Layer 7 of a small transformer language model trained on English Wikipedia (12 layers, counted from 0, width 128).
A neuron adds its activation times its output weights to the MLP's output. To switch it off is to set its activation to zero at one token and run the rest of the model.
A neuron's activation on a vector x is GELU(weights . x + bias), where the dot is the dot product.

Input weights of the MLP neurons that the questions are about. A number n stands for (n - 128) times 0.0077.
n33 (bias -0.252): 197, 112, 142, 95, 142, 100, 126, 129, 34, 125, 92, 154, 75, 132, 116, 101, 101, 110, 69, 79, 152, 165, 123, 145, 145, 95, 111, 137, 171, 117, 91, 148, 123, 32, 126, 53, 123, 165, 123, 108, 159, 197, 116, 177, 180, 128, 116, 114, 111, 109, 163, 104, 173, 184, 134, 140, 121, 120, 134, 140, 81, 158, 153, 136, 129, 97, 79, 139, 104, 160, 131, 144, 98, 144, 152, 124, 80, 113, 89, 79, 68, 109, 163, 123, 140, 87, 139, 104, 118, 138, 110, 97, 144, 88, 92, 74, 115, 119, 172, 157, 130, 161, 115, 124, 160, 108, 153, 94, 160, 162, 112, 146, 104, 154, 110, 108, 94, 131, 123, 132, 99, 137, 101, 122, 111, 103, 95, 153
n44 (bias -0.124): 100, 129, 179, 116, 167, 169, 56, 130, 103, 144, 82, 118, 53, 114, 119, 173, 138, 157, 160, 188, 148, 171, 137, 141, 91, 170, 92, 115, 163, 155, 115, 25, 108, 126, 158, 109, 69, 88, 112, 97, 157, 111, 82, 160, 223, 170, 139, 115, 147, 124, 124, 168, 125, 141, 142, 123, 87, 166, 164, 106, 182, 122, 23, 126, 110, 190, 79, 110, 89, 150, 115, 159, 179, 169, 143, 114, 171, 157, 149, 174, 98, 145, 114, 113, 71, 163, 200, 200, 81, 134, 137, 126, 131, 130, 158, 123, 95, 88, 176, 88, 185, 125, 105, 175, 98, 174, 140, 95, 54, 164, 130, 183, 128, 142, 95, 132, 160, 148, 109, 93, 86, 98, 179, 119, 149, 133, 78, 123
n80 (bias -0.070): 138, 136, 130, 186, 64, 125, 105, 118, 89, 179, 131, 111, 161, 78, 59, 120, 120, 172, 131, 111, 160, 127, 169, 146, 96, 121, 168, 51, 115, 151, 141, 106, 89, 157, 174, 166, 119, 190, 171, 104, 87, 69, 140, 160, 108, 198, 107, 136, 108, 152, 119, 198, 158, 72, 173, 108, 126, 196, 105, 80, 154, 154, 84, 79, 138, 89, 122, 103, 189, 36, 114, 82, 125, 99, 158, 172, 105, 54, 83, 115, 87, 89, 150, 174, 165, 113, 128, 93, 226, 122, 149, 117, 158, 114, 133, 98, 68, 175, 190, 138, 141, 181, 93, 131, 196, 146, 115, 112, 141, 145, 126, 100, 142, 158, 182, 68, 168, 104, 170, 53, 141, 154, 183, 106, 117, 127, 131, 159
n218 (bias -0.251): 153, 126, 137, 127, 121, 93, 114, 83, 165, 80, 193, 147, 157, 128, 158, 81, 125, 160, 123, 100, 111, 180, 199, 116, 167, 90, 143, 144, 127, 75, 182, 166, 88, 109, 77, 142, 158, 170, 144, 142, 107, 117, 145, 80, 194, 119, 112, 159, 83, 144, 145, 118, 132, 129, 128, 120, 130, 111, 52, 142, 137, 140, 148, 202, 163, 159, 37, 75, 133, 146, 138, 149, 71, 129, 90, 101, 158, 183, 76, 74, 162, 112, 154, 169, 147, 219, 128, 180, 124, 106, 122, 83, 131, 169, 131, 147, 118, 111, 180, 112, 112, 133, 117, 146, 94, 174, 109, 84, 170, 109, 121, 139, 80, 113, 156, 83, 165, 142, 149, 113, 135, 83, 121, 158, 149, 127, 80, 130
n228 (bias -0.182): 160, 112, 151, 159, 160, 126, 73, 89, 105, 114, 173, 98, 126, 175, 116, 84, 148, 175, 135, 169, 140, 169, 144, 103, 116, 132, 137, 93, 91, 103, 88, 163, 127, 166, 37, 182, 131, 197, 128, 147, 170, 129, 129, 140, 178, 198, 149, 112, 84, 104, 171, 114, 124, 113, 126, 98, 132, 72, 139, 118, 169, 110, 142, 81, 184, 133, 118, 124, 126, 105, 135, 154, 131, 106, 171, 189, 112, 137, 131, 141, 176, 152, 127, 131, 187, 97, 161, 118, 199, 111, 85, 154, 161, 109, 175, 144, 201, 145, 88, 157, 112, 154, 120, 167, 124, 118, 44, 149, 139, 163, 107, 113, 146, 217, 83, 6, 173, 159, 155, 76, 137, 154, 120, 81, 160, 146, 125, 34
n271 (bias -0.174): 110, 155, 161, 104, 117, 84, 74, 179, 94, 84, 130, 118, 47, 155, 156, 58, 175, 126, 117, 111, 138, 146, 167, 163, 75, 135, 103, 140, 142, 68, 159, 110, 131, 56, 93, 96, 100, 130, 72, 120, 162, 138, 81, 196, 128, 172, 143, 133, 157, 106, 97, 144, 99, 185, 96, 95, 186, 150, 91, 168, 133, 133, 81, 106, 121, 164, 181, 95, 196, 126, 116, 129, 140, 108, 48, 146, 80, 144, 170, 152, 70, 136, 130, 123, 116, 62, 172, 59, 134, 151, 100, 64, 178, 131, 76, 169, 64, 102, 140, 92, 162, 179, 150, 105, 157, 49, 134, 175, 155, 135, 150, 164, 54, 101, 137, 70, 72, 67, 132, 45, 145, 125, 137, 126, 147, 161, 125, 122
n428 (bias -0.083): 219, 159, 146, 145, 74, 139, 171, 97, 131, 159, 152, 97, 27, 162, 157, 87, 87, 85, 70, 170, 162, 165, 111, 180, 191, 113, 115, 165, 123, 114, 90, 90, 132, 115, 138, 183, 163, 147, 111, 152, 99, 126, 212, 153, 143, 126, 188, 189, 142, 70, 170, 150, 105, 163, 128, 115, 150, 145, 100, 167, 106, 122, 106, 199, 176, 141, 96, 131, 191, 100, 125, 96, 55, 136, 123, 114, 125, 155, 123, 59, 106, 174, 122, 110, 148, 112, 115, 140, 117, 182, 123, 185, 154, 120, 155, 162, 121, 107, 151, 118, 130, 167, 125, 139, 158, 132, 118, 192, 148, 140, 81, 157, 156, 145, 113, 163, 196, 110, 160, 89, 128, 164, 150, 106, 171, 156, 123, 70

Output weights of the MLP neurons that the questions are about. A number n stands for (n - 128) times 0.0057.
n33: 36, 152, 63, 152, 143, 145, 101, 162, 92, 138, 174, 105, 151, 169, 146, 130, 119, 82, 191, 111, 127, 60, 157, 112, 180, 126, 179, 111, 106, 109, 149, 116, 83, 149, 72, 212, 113, 114, 132, 96, 107, 88, 104, 105, 89, 149, 94, 148, 152, 92, 99, 111, 151, 123, 123, 103, 109, 238, 104, 137, 137, 97, 175, 119, 110, 157, 64, 126, 172, 65, 145, 122, 96, 118, 134, 179, 140, 93, 155, 114, 185, 92, 82, 103, 115, 126, 110, 140, 164, 154, 180, 109, 123, 107, 121, 119, 115, 124, 133, 99, 143, 126, 162, 169, 104, 170, 149, 85, 171, 147, 140, 112, 187, 187, 102, 128, 179, 137, 98, 102, 122, 119, 174, 100, 153, 140, 205, 110
n44: 149, 173, 75, 144, 156, 152, 162, 106, 124, 75, 78, 166, 120, 114, 97, 169, 68, 84, 131, 113, 41, 135, 98, 96, 180, 100, 114, 129, 97, 124, 160, 174, 155, 111, 135, 177, 109, 118, 70, 211, 88, 149, 158, 87, 184, 112, 116, 110, 125, 147, 178, 177, 133, 146, 117, 188, 162, 184, 116, 196, 182, 166, 160, 158, 96, 131, 80, 119, 122, 117, 177, 96, 76, 133, 85, 122, 89, 86, 112, 179, 155, 167, 81, 127, 128, 110, 140, 168, 153, 112, 135, 179, 143, 176, 156, 194, 108, 211, 187, 79, 107, 17, 140, 140, 107, 61, 136, 96, 172, 79, 94, 157, 78, 133, 87, 145, 135, 86, 142, 111, 96, 139, 162, 96, 94, 66, 71, 148
n80: 158, 34, 75, 145, 139, 208, 97, 186, 111, 91, 170, 94, 124, 166, 128, 153, 151, 171, 83, 60, 81, 156, 44, 97, 123, 90, 185, 96, 151, 150, 76, 138, 28, 149, 138, 143, 108, 154, 98, 115, 234, 97, 127, 134, 109, 129, 52, 154, 154, 201, 164, 124, 135, 63, 147, 126, 85, 124, 149, 113, 171, 144, 136, 129, 137, 143, 130, 130, 139, 174, 156, 86, 207, 104, 198, 139, 76, 148, 198, 163, 126, 139, 108, 107, 174, 122, 177, 115, 140, 52, 106, 129, 137, 119, 231, 88, 43, 77, 177, 163, 83, 122, 98, 69, 113, 102, 146, 141, 128, 149, 83, 149, 88, 155, 170, 127, 74, 164, 87, 97, 160, 118, 126, 199, 101, 177, 144, 115
n218: 149, 135, 102, 147, 80, 79, 131, 192, 135, 121, 129, 115, 135, 158, 143, 104, 169, 150, 121, 149, 181, 145, 150, 116, 136, 107, 128, 66, 94, 158, 157, 155, 94, 88, 113, 201, 80, 108, 76, 47, 101, 59, 90, 124, 115, 111, 225, 187, 135, 146, 136, 119, 119, 105, 193, 69, 173, 155, 57, 169, 116, 146, 150, 169, 137, 177, 24, 108, 138, 110, 131, 183, 124, 91, 120, 121, 169, 105, 90, 83, 138, 93, 152, 70, 83, 127, 75, 220, 108, 178, 66, 194, 176, 152, 127, 161, 43, 124, 212, 120, 155, 220, 111, 173, 142, 170, 164, 112, 124, 171, 105, 196, 106, 128, 119, 112, 193, 111, 119, 94, 143, 133, 130, 128, 79, 109, 131, 114
n228: 163, 108, 99, 47, 127, 115, 165, 137, 59, 114, 88, 91, 97, 73, 150, 86, 54, 189, 72, 124, 135, 137, 176, 94, 118, 157, 73, 234, 202, 154, 60, 137, 123, 166, 164, 112, 86, 179, 81, 75, 147, 154, 151, 128, 182, 202, 98, 93, 122, 175, 140, 102, 94, 200, 111, 109, 99, 67, 110, 169, 56, 105, 224, 141, 114, 128, 31, 101, 142, 155, 99, 136, 148, 199, 163, 111, 193, 153, 219, 141, 157, 88, 132, 110, 63, 126, 73, 132, 141, 162, 170, 169, 78, 104, 141, 125, 78, 201, 138, 140, 159, 119, 160, 8, 146, 162, 140, 169, 101, 136, 100, 125, 119, 38, 131, 213, 159, 112, 177, 134, 142, 120, 119, 116, 188, 87, 102, 87
n271: 191, 135, 99, 146, 133, 109, 133, 77, 122, 164, 164, 110, 135, 124, 175, 93, 91, 196, 55, 79, 141, 89, 149, 202, 107, 112, 114, 68, 103, 102, 166, 80, 126, 192, 123, 98, 141, 187, 133, 202, 140, 77, 124, 91, 18, 69, 158, 141, 144, 102, 196, 138, 107, 70, 155, 140, 100, 177, 146, 87, 157, 172, 102, 139, 75, 186, 203, 90, 111, 176, 158, 133, 83, 181, 156, 110, 88, 104, 194, 109, 149, 98, 93, 131, 106, 110, 107, 159, 115, 142, 149, 201, 120, 139, 153, 143, 154, 141, 72, 226, 138, 83, 130, 120, 189, 128, 47, 119, 133, 142, 156, 201, 144, 148, 145, 139, 120, 133, 129, 118, 114, 133, 55, 112, 108, 67, 122, 70
n428: 135, 127, 78, 158, 117, 163, 105, 135, 162, 158, 78, 111, 128, 151, 99, 116, 125, 143, 184, 162, 73, 121, 187, 115, 151, 104, 161, 157, 198, 142, 91, 88, 129, 67, 166, 91, 137, 135, 150, 164, 161, 114, 123, 106, 82, 95, 131, 102, 205, 108, 59, 112, 187, 173, 132, 150, 173, 111, 156, 141, 158, 133, 123, 140, 123, 125, 120, 154, 153, 88, 148, 101, 128, 149, 217, 110, 126, 209, 130, 114, 110, 157, 126, 107, 112, 103, 96, 165, 106, 65, 138, 144, 57, 86, 179, 87, 135, 152, 106, 117, 116, 158, 108, 125, 153, 180, 75, 136, 163, 97, 190, 145, 133, 159, 96, 142, 97, 86, 121, 200, 89, 52, 66, 101, 137, 116, 133, 97

Each question names a token from some text and the token that comes next. It shows the vector x that enters the MLP there. A number n stands for (n - 128) times 0.031.

Then comes g, the gradient of the next token's log-probability with respect to the MLP's output, scaled to length 1. A neuron's effect is roughly proportional to its activation times (output weights . g). A number n stands for (n - 128) times 0.0031.

" Be", then "ip"
x: 137, 112, 122, 89, 137, 149, 128, 168, 116, 124, 111, 131, 165, 145, 193, 82, 116, 146, 136, 153, 157, 155, 66, 38, 91, 87, 174, 91, 114, 174, 94, 65, 147, 155, 134, 122, 143, 151, 124, 129, 148, 147, 124, 67, 156, 178, 145, 160, 113, 136, 143, 114, 162, 100, 145, 56, 99, 105, 129, 122, 94, 97, 192, 195, 137, 144, 130, 127, 144, 93, 97, 149, 104, 184, 126, 115, 126, 125, 108, 125, 49, 103, 133, 122, 185, 172, 89, 147, 134, 76, 144, 132, 167, 13, 120, 137, 129, 123, 44, 152, 130, 125, 84, 142, 151, 113, 133, 111, 136, 124, 159, 126, 148, 128, 122, 136, 158, 99, 146, 148, 181, 89, 126, 138, 101, 151, 127, 117
g: 124, 133, 123, 94, 154, 99, 129, 107, 104, 123, 175, 142, 196, 125, 114, 117, 123, 115, 135, 139, 129, 187, 115, 146, 66, 100, 141, 107, 149, 159, 71, 171, 129, 109, 183, 79, 98, 149, 151, 100, 139, 138, 177, 194, 115, 139, 83, 115, 163, 79, 95, 124, 121, 122, 122, 130, 138, 75, 99, 147, 184, 140, 86, 126, 116, 123, 165, 155, 106, 135, 142, 85, 82, 124, 88, 115, 69, 146, 170, 137, 139, 149, 163, 124, 124, 103, 143, 102, 136, 134, 154, 169, 120, 100, 150, 95, 109, 106, 146, 150, 91, 97, 180, 60, 141, 121, 132, 201, 137, 162, 123, 145, 131, 109, 153, 154, 152, 131, 111, 132, 127, 111, 138, 140, 138, 110, 105, 120
Which neuron, switched off, lowers the next token's probability most? n228

" t", then "ens"
x: 176, 77, 84, 132, 86, 109, 146, 128, 122, 140, 135, 158, 152, 108, 155, 122, 111, 131, 161, 126, 200, 129, 133, 65, 102, 76, 153, 84, 154, 154, 108, 77, 157, 152, 169, 107, 110, 115, 136, 137, 158, 110, 162, 175, 106, 141, 97, 147, 104, 150, 83, 75, 116, 130, 152, 60, 125, 147, 87, 106, 116, 101, 149, 211, 126, 105, 147, 180, 124, 114, 105, 183, 132, 134, 158, 130, 156, 109, 184, 114, 59, 105, 123, 146, 151, 161, 125, 117, 117, 93, 166, 152, 139, 86, 133, 114, 140, 119, 86, 98, 128, 131, 98, 115, 116, 158, 146, 170, 104, 150, 193, 95, 158, 78, 110, 124, 108, 103, 117, 102, 177, 105, 106, 171, 76, 155, 144, 77
g: 124, 132, 149, 112, 135, 163, 156, 153, 184, 135, 199, 143, 123, 128, 124, 153, 43, 73, 95, 158, 91, 110, 125, 129, 147, 94, 128, 151, 140, 111, 148, 72, 107, 156, 140, 125, 106, 115, 129, 126, 89, 75, 105, 148, 119, 97, 72, 148, 113, 133, 153, 144, 170, 147, 132, 136, 102, 85, 125, 182, 120, 155, 100, 141, 159, 179, 112, 119, 120, 104, 145, 150, 170, 155, 156, 115, 94, 125, 140, 116, 123, 118, 125, 122, 160, 127, 142, 76, 86, 94, 74, 100, 91, 95, 119, 131, 149, 175, 155, 107, 160, 105, 78, 116, 155, 165, 163, 140, 178, 139, 118, 156, 79, 102, 127, 161, 146, 117, 115, 89, 164, 147, 142, 101, 160, 145, 151, 117
Which neuron, switched off, lowers the next token's probability most? n80

" placed", then " to"
x: 108, 95, 96, 123, 97, 97, 161, 126, 123, 116, 110, 160, 78, 123, 178, 89, 167, 131, 114, 155, 176, 84, 109, 115, 136, 78, 181, 96, 199, 181, 164, 83, 85, 142, 123, 99, 117, 139, 124, 101, 93, 143, 142, 103, 141, 156, 112, 120, 143, 133, 94, 113, 131, 164, 136, 91, 158, 168, 114, 90, 112, 98, 132, 181, 152, 136, 170, 136, 160, 123, 148, 165, 160, 184, 151, 141, 166, 160, 143, 99, 94, 145, 128, 115, 138, 130, 107, 113, 91, 108, 151, 154, 79, 102, 153, 131, 126, 137, 107, 117, 103, 120, 89, 114, 133, 158, 125, 123, 107, 88, 195, 132, 152, 87, 109, 101, 88, 101, 147, 138, 164, 162, 114, 127, 90, 153, 130, 50
g: 144, 125, 120, 123, 122, 139, 215, 112, 148, 129, 141, 121, 108, 120, 133, 128, 103, 101, 122, 184, 106, 153, 133, 162, 95, 68, 143, 98, 145, 84, 104, 75, 91, 134, 123, 127, 140, 104, 98, 157, 111, 138, 78, 148, 90, 102, 111, 146, 98, 160, 127, 94, 110, 113, 132, 120, 115, 87, 149, 125, 120, 96, 117, 112, 89, 116, 142, 112, 143, 126, 127, 108, 149, 180, 110, 123, 113, 145, 141, 122, 163, 159, 106, 160, 181, 164, 171, 135, 156, 169, 98, 88, 136, 101, 99, 124, 118, 143, 146, 135, 164, 129, 72, 121, 210, 141, 191, 123, 146, 147, 124, 111, 134, 56, 136, 131, 161, 160, 151, 57, 111, 155, 145, 161, 182, 122, 150, 114
Which neuron, switched off, raises the next token's probability most? n428

" acc", then "ur"
x: 113, 77, 112, 100, 151, 88, 144, 119, 169, 127, 111, 149, 144, 142, 197, 101, 137, 91, 162, 155, 158, 128, 126, 98, 123, 79, 150, 80, 151, 196, 169, 98, 131, 114, 145, 75, 103, 88, 87, 92, 124, 173, 164, 114, 117, 167, 95, 131, 102, 150, 81, 102, 111, 128, 122, 47, 84, 160, 121, 146, 149, 123, 149, 176, 133, 148, 144, 145, 96, 137, 152, 189, 137, 176, 152, 149, 131, 137, 191, 94, 77, 150, 108, 173, 100, 126, 90, 151, 121, 131, 145, 153, 74, 106, 134, 116, 108, 114, 86, 118, 156, 124, 110, 127, 149, 172, 128, 120, 83, 126, 163, 105, 174, 81, 133, 108, 103, 93, 124, 110, 204, 132, 118, 162, 98, 147, 122, 97
g: 114, 148, 114, 131, 104, 147, 120, 143, 144, 111, 124, 128, 154, 122, 83, 78, 112, 111, 164, 230, 142, 132, 141, 177, 143, 142, 119, 105, 190, 75, 118, 158, 55, 148, 148, 113, 134, 95, 87, 130, 139, 135, 151, 139, 103, 177, 103, 152, 89, 119, 106, 116, 145, 147, 99, 156, 128, 78, 99, 178, 152, 114, 122, 161, 112, 131, 121, 110, 120, 165, 106, 143, 136, 169, 145, 110, 77, 128, 132, 172, 112, 113, 130, 118, 134, 127, 133, 127, 140, 82, 116, 136, 175, 60, 73, 130, 178, 111, 99, 95, 147, 139, 182, 104, 148, 144, 121, 160, 126, 97, 142, 116, 148, 121, 151, 94, 138, 186, 81, 140, 145, 146, 121, 122, 118, 149, 80, 110
Which neuron, switched off, raises the next token's probability most? n44

"==\n\n", then "==="
x: 69, 106, 106, 129, 136, 99, 157, 130, 104, 142, 97, 161, 94, 133, 188, 130, 169, 99, 133, 116, 144, 119, 80, 112, 91, 89, 131, 113, 125, 112, 180, 149, 162, 170, 149, 80, 124, 98, 115, 112, 184, 151, 126, 52, 89, 146, 81, 194, 149, 137, 119, 94, 134, 152, 147, 109, 144, 149, 89, 114, 121, 70, 181, 133, 168, 98, 160, 143, 141, 135, 98, 152, 158, 96, 112, 114, 126, 158, 133, 112, 73, 122, 157, 140, 160, 128, 125, 126, 129, 71, 197, 106, 142, 136, 111, 166, 114, 142, 115, 143, 141, 102, 130, 84, 127, 127, 116, 150, 103, 118, 160, 140, 139, 127, 77, 109, 146, 101, 155, 125, 121, 158, 122, 139, 82, 141, 154, 68
g: 87, 102, 100, 115, 114, 96, 92, 106, 144, 101, 124, 179, 146, 39, 130, 161, 121, 140, 111, 144, 130, 129, 146, 138, 161, 140, 102, 161, 107, 108, 124, 157, 130, 119, 133, 135, 127, 74, 81, 122, 127, 128, 211, 113, 116, 167, 126, 157, 82, 153, 103, 68, 96, 128, 114, 113, 158, 160, 122, 154, 106, 156, 138, 184, 154, 110, 140, 158, 177, 122, 123, 135, 86, 87, 153, 149, 124, 124, 137, 123, 125, 118, 133, 154, 108, 112, 134, 112, 190, 145, 85, 167, 96, 156, 125, 131, 157, 142, 128, 75, 109, 76, 137, 114, 66, 163, 139, 131, 153, 140, 136, 122, 171, 167, 92, 113, 118, 147, 184, 115, 147, 138, 173, 150, 95, 145, 108, 88
Which neuron, switched off, raises the next token's probability most? n271

" As", then "cent"
x: 101, 83, 85, 84, 152, 95, 126, 139, 140, 161, 118, 121, 121, 142, 163, 95, 128, 82, 155, 170, 166, 148, 113, 60, 120, 102, 165, 46, 112, 135, 124, 109, 159, 189, 152, 85, 141, 114, 90, 118, 145, 185, 110, 40, 159, 167, 125, 162, 110, 122, 100, 99, 151, 84, 153, 89, 136, 145, 133, 119, 139, 79, 190, 139, 156, 126, 155, 122, 135, 122, 132, 115, 129, 152, 196, 114, 107, 129, 129, 140, 64, 122, 117, 158, 169, 145, 105, 161, 148, 65, 138, 144, 83, 116, 147, 156, 135, 114, 73, 113, 135, 125, 114, 142, 122, 135, 154, 119, 139, 106, 148, 149, 147, 97, 128, 101, 135, 107, 123, 131, 154, 182, 96, 145, 84, 102, 154, 112
g: 82, 134, 93, 140, 133, 111, 91, 190, 163, 139, 94, 168, 152, 105, 116, 128, 121, 133, 193, 110, 153, 119, 105, 142, 104, 145, 98, 135, 156, 82, 138, 127, 100, 153, 123, 116, 102, 120, 152, 143, 156, 139, 172, 113, 94, 90, 173, 113, 184, 94, 109, 117, 167, 78, 166, 152, 133, 119, 92, 114, 140, 117, 87, 113, 119, 172, 98, 127, 88, 152, 170, 128, 35, 148, 177, 120, 131, 143, 109, 89, 92, 83, 141, 161, 123, 140, 138, 178, 143, 133, 127, 152, 167, 172, 133, 134, 95, 144, 126, 95, 145, 156, 173, 140, 97, 111, 124, 97, 168, 116, 130, 128, 125, 90, 95, 129, 135, 138, 76, 127, 132, 100, 96, 179, 135, 157, 141, 115
Which neuron, switched off, raises the next token's probability most? n228

" event", then ".\n\n"
x: 126, 99, 60, 120, 121, 97, 175, 131, 124, 103, 102, 150, 105, 121, 145, 102, 131, 113, 138, 161, 171, 128, 153, 105, 118, 121, 202, 94, 146, 160, 134, 126, 105, 148, 165, 56, 140, 90, 125, 148, 121, 153, 142, 101, 113, 158, 102, 159, 116, 131, 97, 120, 115, 113, 146, 60, 129, 165, 99, 148, 118, 62, 190, 215, 102, 133, 141, 88, 149, 92, 113, 130, 153, 172, 177, 123, 172, 174, 148, 144, 70, 120, 130, 151, 173, 130, 47, 177, 132, 110, 176, 92, 105, 128, 139, 154, 118, 128, 76, 80, 110, 150, 98, 130, 116, 137, 88, 134, 142, 121, 137, 139, 164, 59, 132, 108, 123, 90, 131, 147, 161, 148, 137, 124, 118, 145, 144, 44
g: 136, 173, 101, 119, 136, 142, 128, 135, 130, 112, 109, 97, 96, 152, 116, 132, 128, 127, 102, 164, 79, 109, 140, 116, 160, 170, 105, 186, 56, 159, 101, 124, 145, 155, 72, 153, 123, 115, 90, 156, 81, 140, 101, 120, 80, 125, 105, 145, 157, 111, 131, 145, 83, 167, 141, 90, 188, 142, 82, 166, 130, 131, 124, 183, 131, 143, 113, 103, 82, 154, 139, 145, 143, 96, 154, 89, 159, 116, 109, 79, 68, 166, 189, 126, 131, 98, 121, 126, 95, 176, 117, 169, 124, 77, 127, 128, 131, 101, 151, 113, 97, 142, 105, 77, 158, 127, 127, 138, 158, 146, 160, 146, 153, 149, 92, 105, 157, 110, 172, 120, 132, 123, 175, 143, 122, 145, 146, 150
Which neuron, switched off, lowers the next token's probability most? n218

"ing", then ")."
x: 121, 93, 85, 116, 95, 158, 148, 156, 150, 144, 118, 127, 96, 125, 161, 108, 89, 113, 132, 137, 132, 115, 120, 85, 96, 62, 194, 77, 117, 163, 90, 107, 131, 138, 146, 159, 126, 137, 104, 141, 117, 173, 125, 36, 125, 141, 149, 127, 145, 139, 65, 95, 139, 135, 114, 116, 89, 153, 143, 201, 70, 90, 159, 196, 122, 136, 155, 146, 132, 96, 70, 141, 156, 166, 128, 151, 146, 141, 137, 97, 99, 118, 92, 95, 107, 137, 153, 168, 138, 57, 136, 154, 97, 73, 201, 163, 178, 137, 68, 159, 128, 105, 139, 141, 166, 129, 151, 130, 114, 126, 140, 138, 211, 105, 109, 128, 109, 111, 143, 154, 145, 161, 122, 119, 112, 125, 152, 40
g: 199, 172, 105, 198, 124, 139, 109, 147, 127, 99, 127, 86, 105, 140, 89, 117, 158, 91, 139, 151, 104, 151, 121, 123, 139, 131, 62, 133, 137, 136, 170, 160, 74, 99, 131, 140, 97, 89, 115, 176, 91, 126, 106, 151, 60, 112, 139, 87, 177, 94, 127, 135, 121, 160, 141, 139, 165, 141, 128, 164, 132, 130, 103, 114, 176, 109, 105, 142, 95, 151, 117, 156, 151, 175, 118, 84, 127, 150, 104, 80, 153, 158, 152, 152, 115, 96, 90, 115, 133, 148, 78, 129, 63, 139, 131, 102, 75, 122, 149, 104, 135, 144, 100, 119, 196, 113, 131, 147, 136, 128, 137, 130, 133, 151, 108, 126, 167, 120, 142, 120, 138, 109, 191, 149, 149, 141, 133, 96
Which neuron, switched off, lowers the next token's probability most? n428

" build", then " of"
x: 119, 109, 85, 75, 120, 132, 201, 119, 146, 140, 140, 156, 115, 137, 121, 104, 126, 129, 135, 145, 160, 86, 147, 71, 127, 78, 157, 72, 140, 157, 159, 96, 142, 147, 162, 114, 110, 129, 126, 142, 150, 130, 132, 127, 97, 153, 104, 132, 118, 188, 120, 75, 161, 119, 170, 62, 117, 136, 111, 99, 116, 66, 176, 183, 117, 127, 143, 108, 153, 112, 100, 130, 183, 196, 117, 155, 158, 133, 180, 124, 16, 122, 102, 130, 146, 149, 110, 140, 128, 92, 153, 81, 103, 96, 147, 148, 100, 111, 117, 99, 119, 142, 84, 115, 96, 137, 90, 139, 124, 160, 169, 129, 204, 108, 138, 120, 113, 76, 115, 168, 141, 189, 116, 110, 97, 163, 149, 80
g: 127, 123, 124, 72, 184, 88, 113, 169, 114, 117, 116, 121, 117, 149, 157, 163, 131, 121, 152, 85, 136, 123, 136, 174, 140, 191, 125, 97, 162, 146, 100, 122, 101, 117, 154, 64, 149, 138, 139, 136, 71, 145, 81, 104, 67, 107, 116, 130, 189, 112, 130, 146, 134, 100, 131, 119, 147, 151, 145, 168, 118, 133, 116, 161, 84, 141, 159, 113, 155, 118, 164, 138, 121, 120, 141, 135, 84, 144, 149, 172, 97, 170, 92, 168, 167, 129, 81, 119, 140, 132, 145, 103, 102, 158, 165, 126, 92, 89, 116, 132, 129, 160, 169, 146, 151, 54, 101, 131, 138, 152, 82, 152, 123, 100, 138, 134, 131, 119, 167, 48, 161, 118, 105, 147, 127, 98, 129, 100
Which neuron, switched off, lowers the next token's probability most? n80

" Cal", then ","
x: 129, 112, 61, 105, 119, 96, 137, 164, 124, 148, 120, 127, 133, 148, 157, 133, 109, 85, 146, 194, 175, 122, 136, 86, 105, 106, 142, 58, 158, 149, 87, 87, 161, 147, 175, 97, 118, 111, 81, 73, 142, 144, 126, 103, 132, 145, 128, 136, 104, 149, 56, 67, 130, 115, 145, 78, 112, 105, 89, 173, 130, 76, 169, 178, 131, 84, 100, 175, 130, 103, 82, 138, 144, 116, 126, 123, 125, 161, 204, 128, 18, 150, 127, 127, 150, 114, 118, 120, 144, 114, 117, 130, 126, 121, 125, 182, 128, 122, 112, 167, 135, 107, 148, 126, 159, 150, 156, 144, 119, 186, 149, 124, 220, 85, 100, 150, 125, 115, 122, 153, 106, 149, 155, 133, 85, 155, 164, 129
g: 152, 127, 96, 134, 58, 247, 195, 116, 155, 106, 121, 128, 86, 137, 146, 128, 158, 156, 130, 138, 135, 157, 107, 153, 168, 110, 151, 158, 128, 110, 78, 107, 153, 104, 91, 116, 165, 98, 109, 158, 105, 99, 107, 130, 92, 98, 157, 165, 159, 100, 147, 137, 126, 121, 132, 153, 110, 132, 129, 107, 55, 125, 170, 152, 110, 114, 128, 150, 143, 114, 151, 76, 109, 122, 91, 139, 127, 184, 120, 93, 90, 141, 128, 98, 143, 151, 139, 116, 114, 140, 127, 148, 76, 96, 158, 150, 106, 147, 125, 177, 141, 155, 125, 117, 123, 113, 124, 95, 103, 168, 114, 160, 153, 85, 166, 95, 129, 131, 147, 138, 131, 152, 88, 131, 130, 123, 156, 73
Which neuron, switched off, lowers the next token's probability most? n428

" Japan", then "'s"
x: 124, 101, 53, 111, 103, 180, 147, 147, 127, 127, 119, 144, 112, 125, 165, 95, 134, 125, 153, 155, 130, 109, 132, 112, 117, 29, 166, 82, 166, 126, 127, 96, 168, 188, 115, 130, 155, 95, 126, 154, 136, 135, 128, 58, 138, 150, 114, 163, 111, 142, 69, 113, 142, 142, 147, 59, 109, 131, 84, 165, 114, 58, 168, 248, 124, 110, 144, 122, 136, 78, 90, 146, 166, 183, 172, 145, 139, 190, 170, 132, 105, 100, 127, 158, 152, 104, 60, 128, 109, 85, 142, 116, 107, 74, 160, 144, 90, 136, 60, 153, 124, 145, 119, 116, 129, 150, 106, 121, 128, 168, 144, 120, 156, 80, 131, 112, 140, 128, 148, 136, 165, 118, 124, 136, 93, 126, 135, 80
g: 143, 87, 186, 108, 153, 134, 116, 121, 97, 108, 177, 108, 145, 73, 175, 119, 122, 144, 139, 118, 64, 120, 166, 185, 158, 153, 121, 100, 135, 131, 107, 109, 131, 133, 185, 117, 137, 118, 175, 94, 127, 125, 118, 80, 120, 129, 108, 157, 82, 146, 113, 144, 166, 102, 187, 107, 133, 132, 107, 139, 190, 94, 163, 150, 131, 132, 103, 111, 163, 118, 78, 142, 101, 153, 102, 126, 128, 135, 109, 172, 106, 100, 126, 131, 92, 126, 67, 161, 114, 127, 107, 124, 136, 156, 81, 146, 108, 142, 163, 177, 102, 138, 125, 68, 122, 177, 149, 145, 162, 92, 100, 142, 117, 139, 97, 160, 101, 114, 162, 123, 131, 106, 179, 134, 66, 143, 118, 151
Which neuron, switched off, lowers the next token's probability most? n218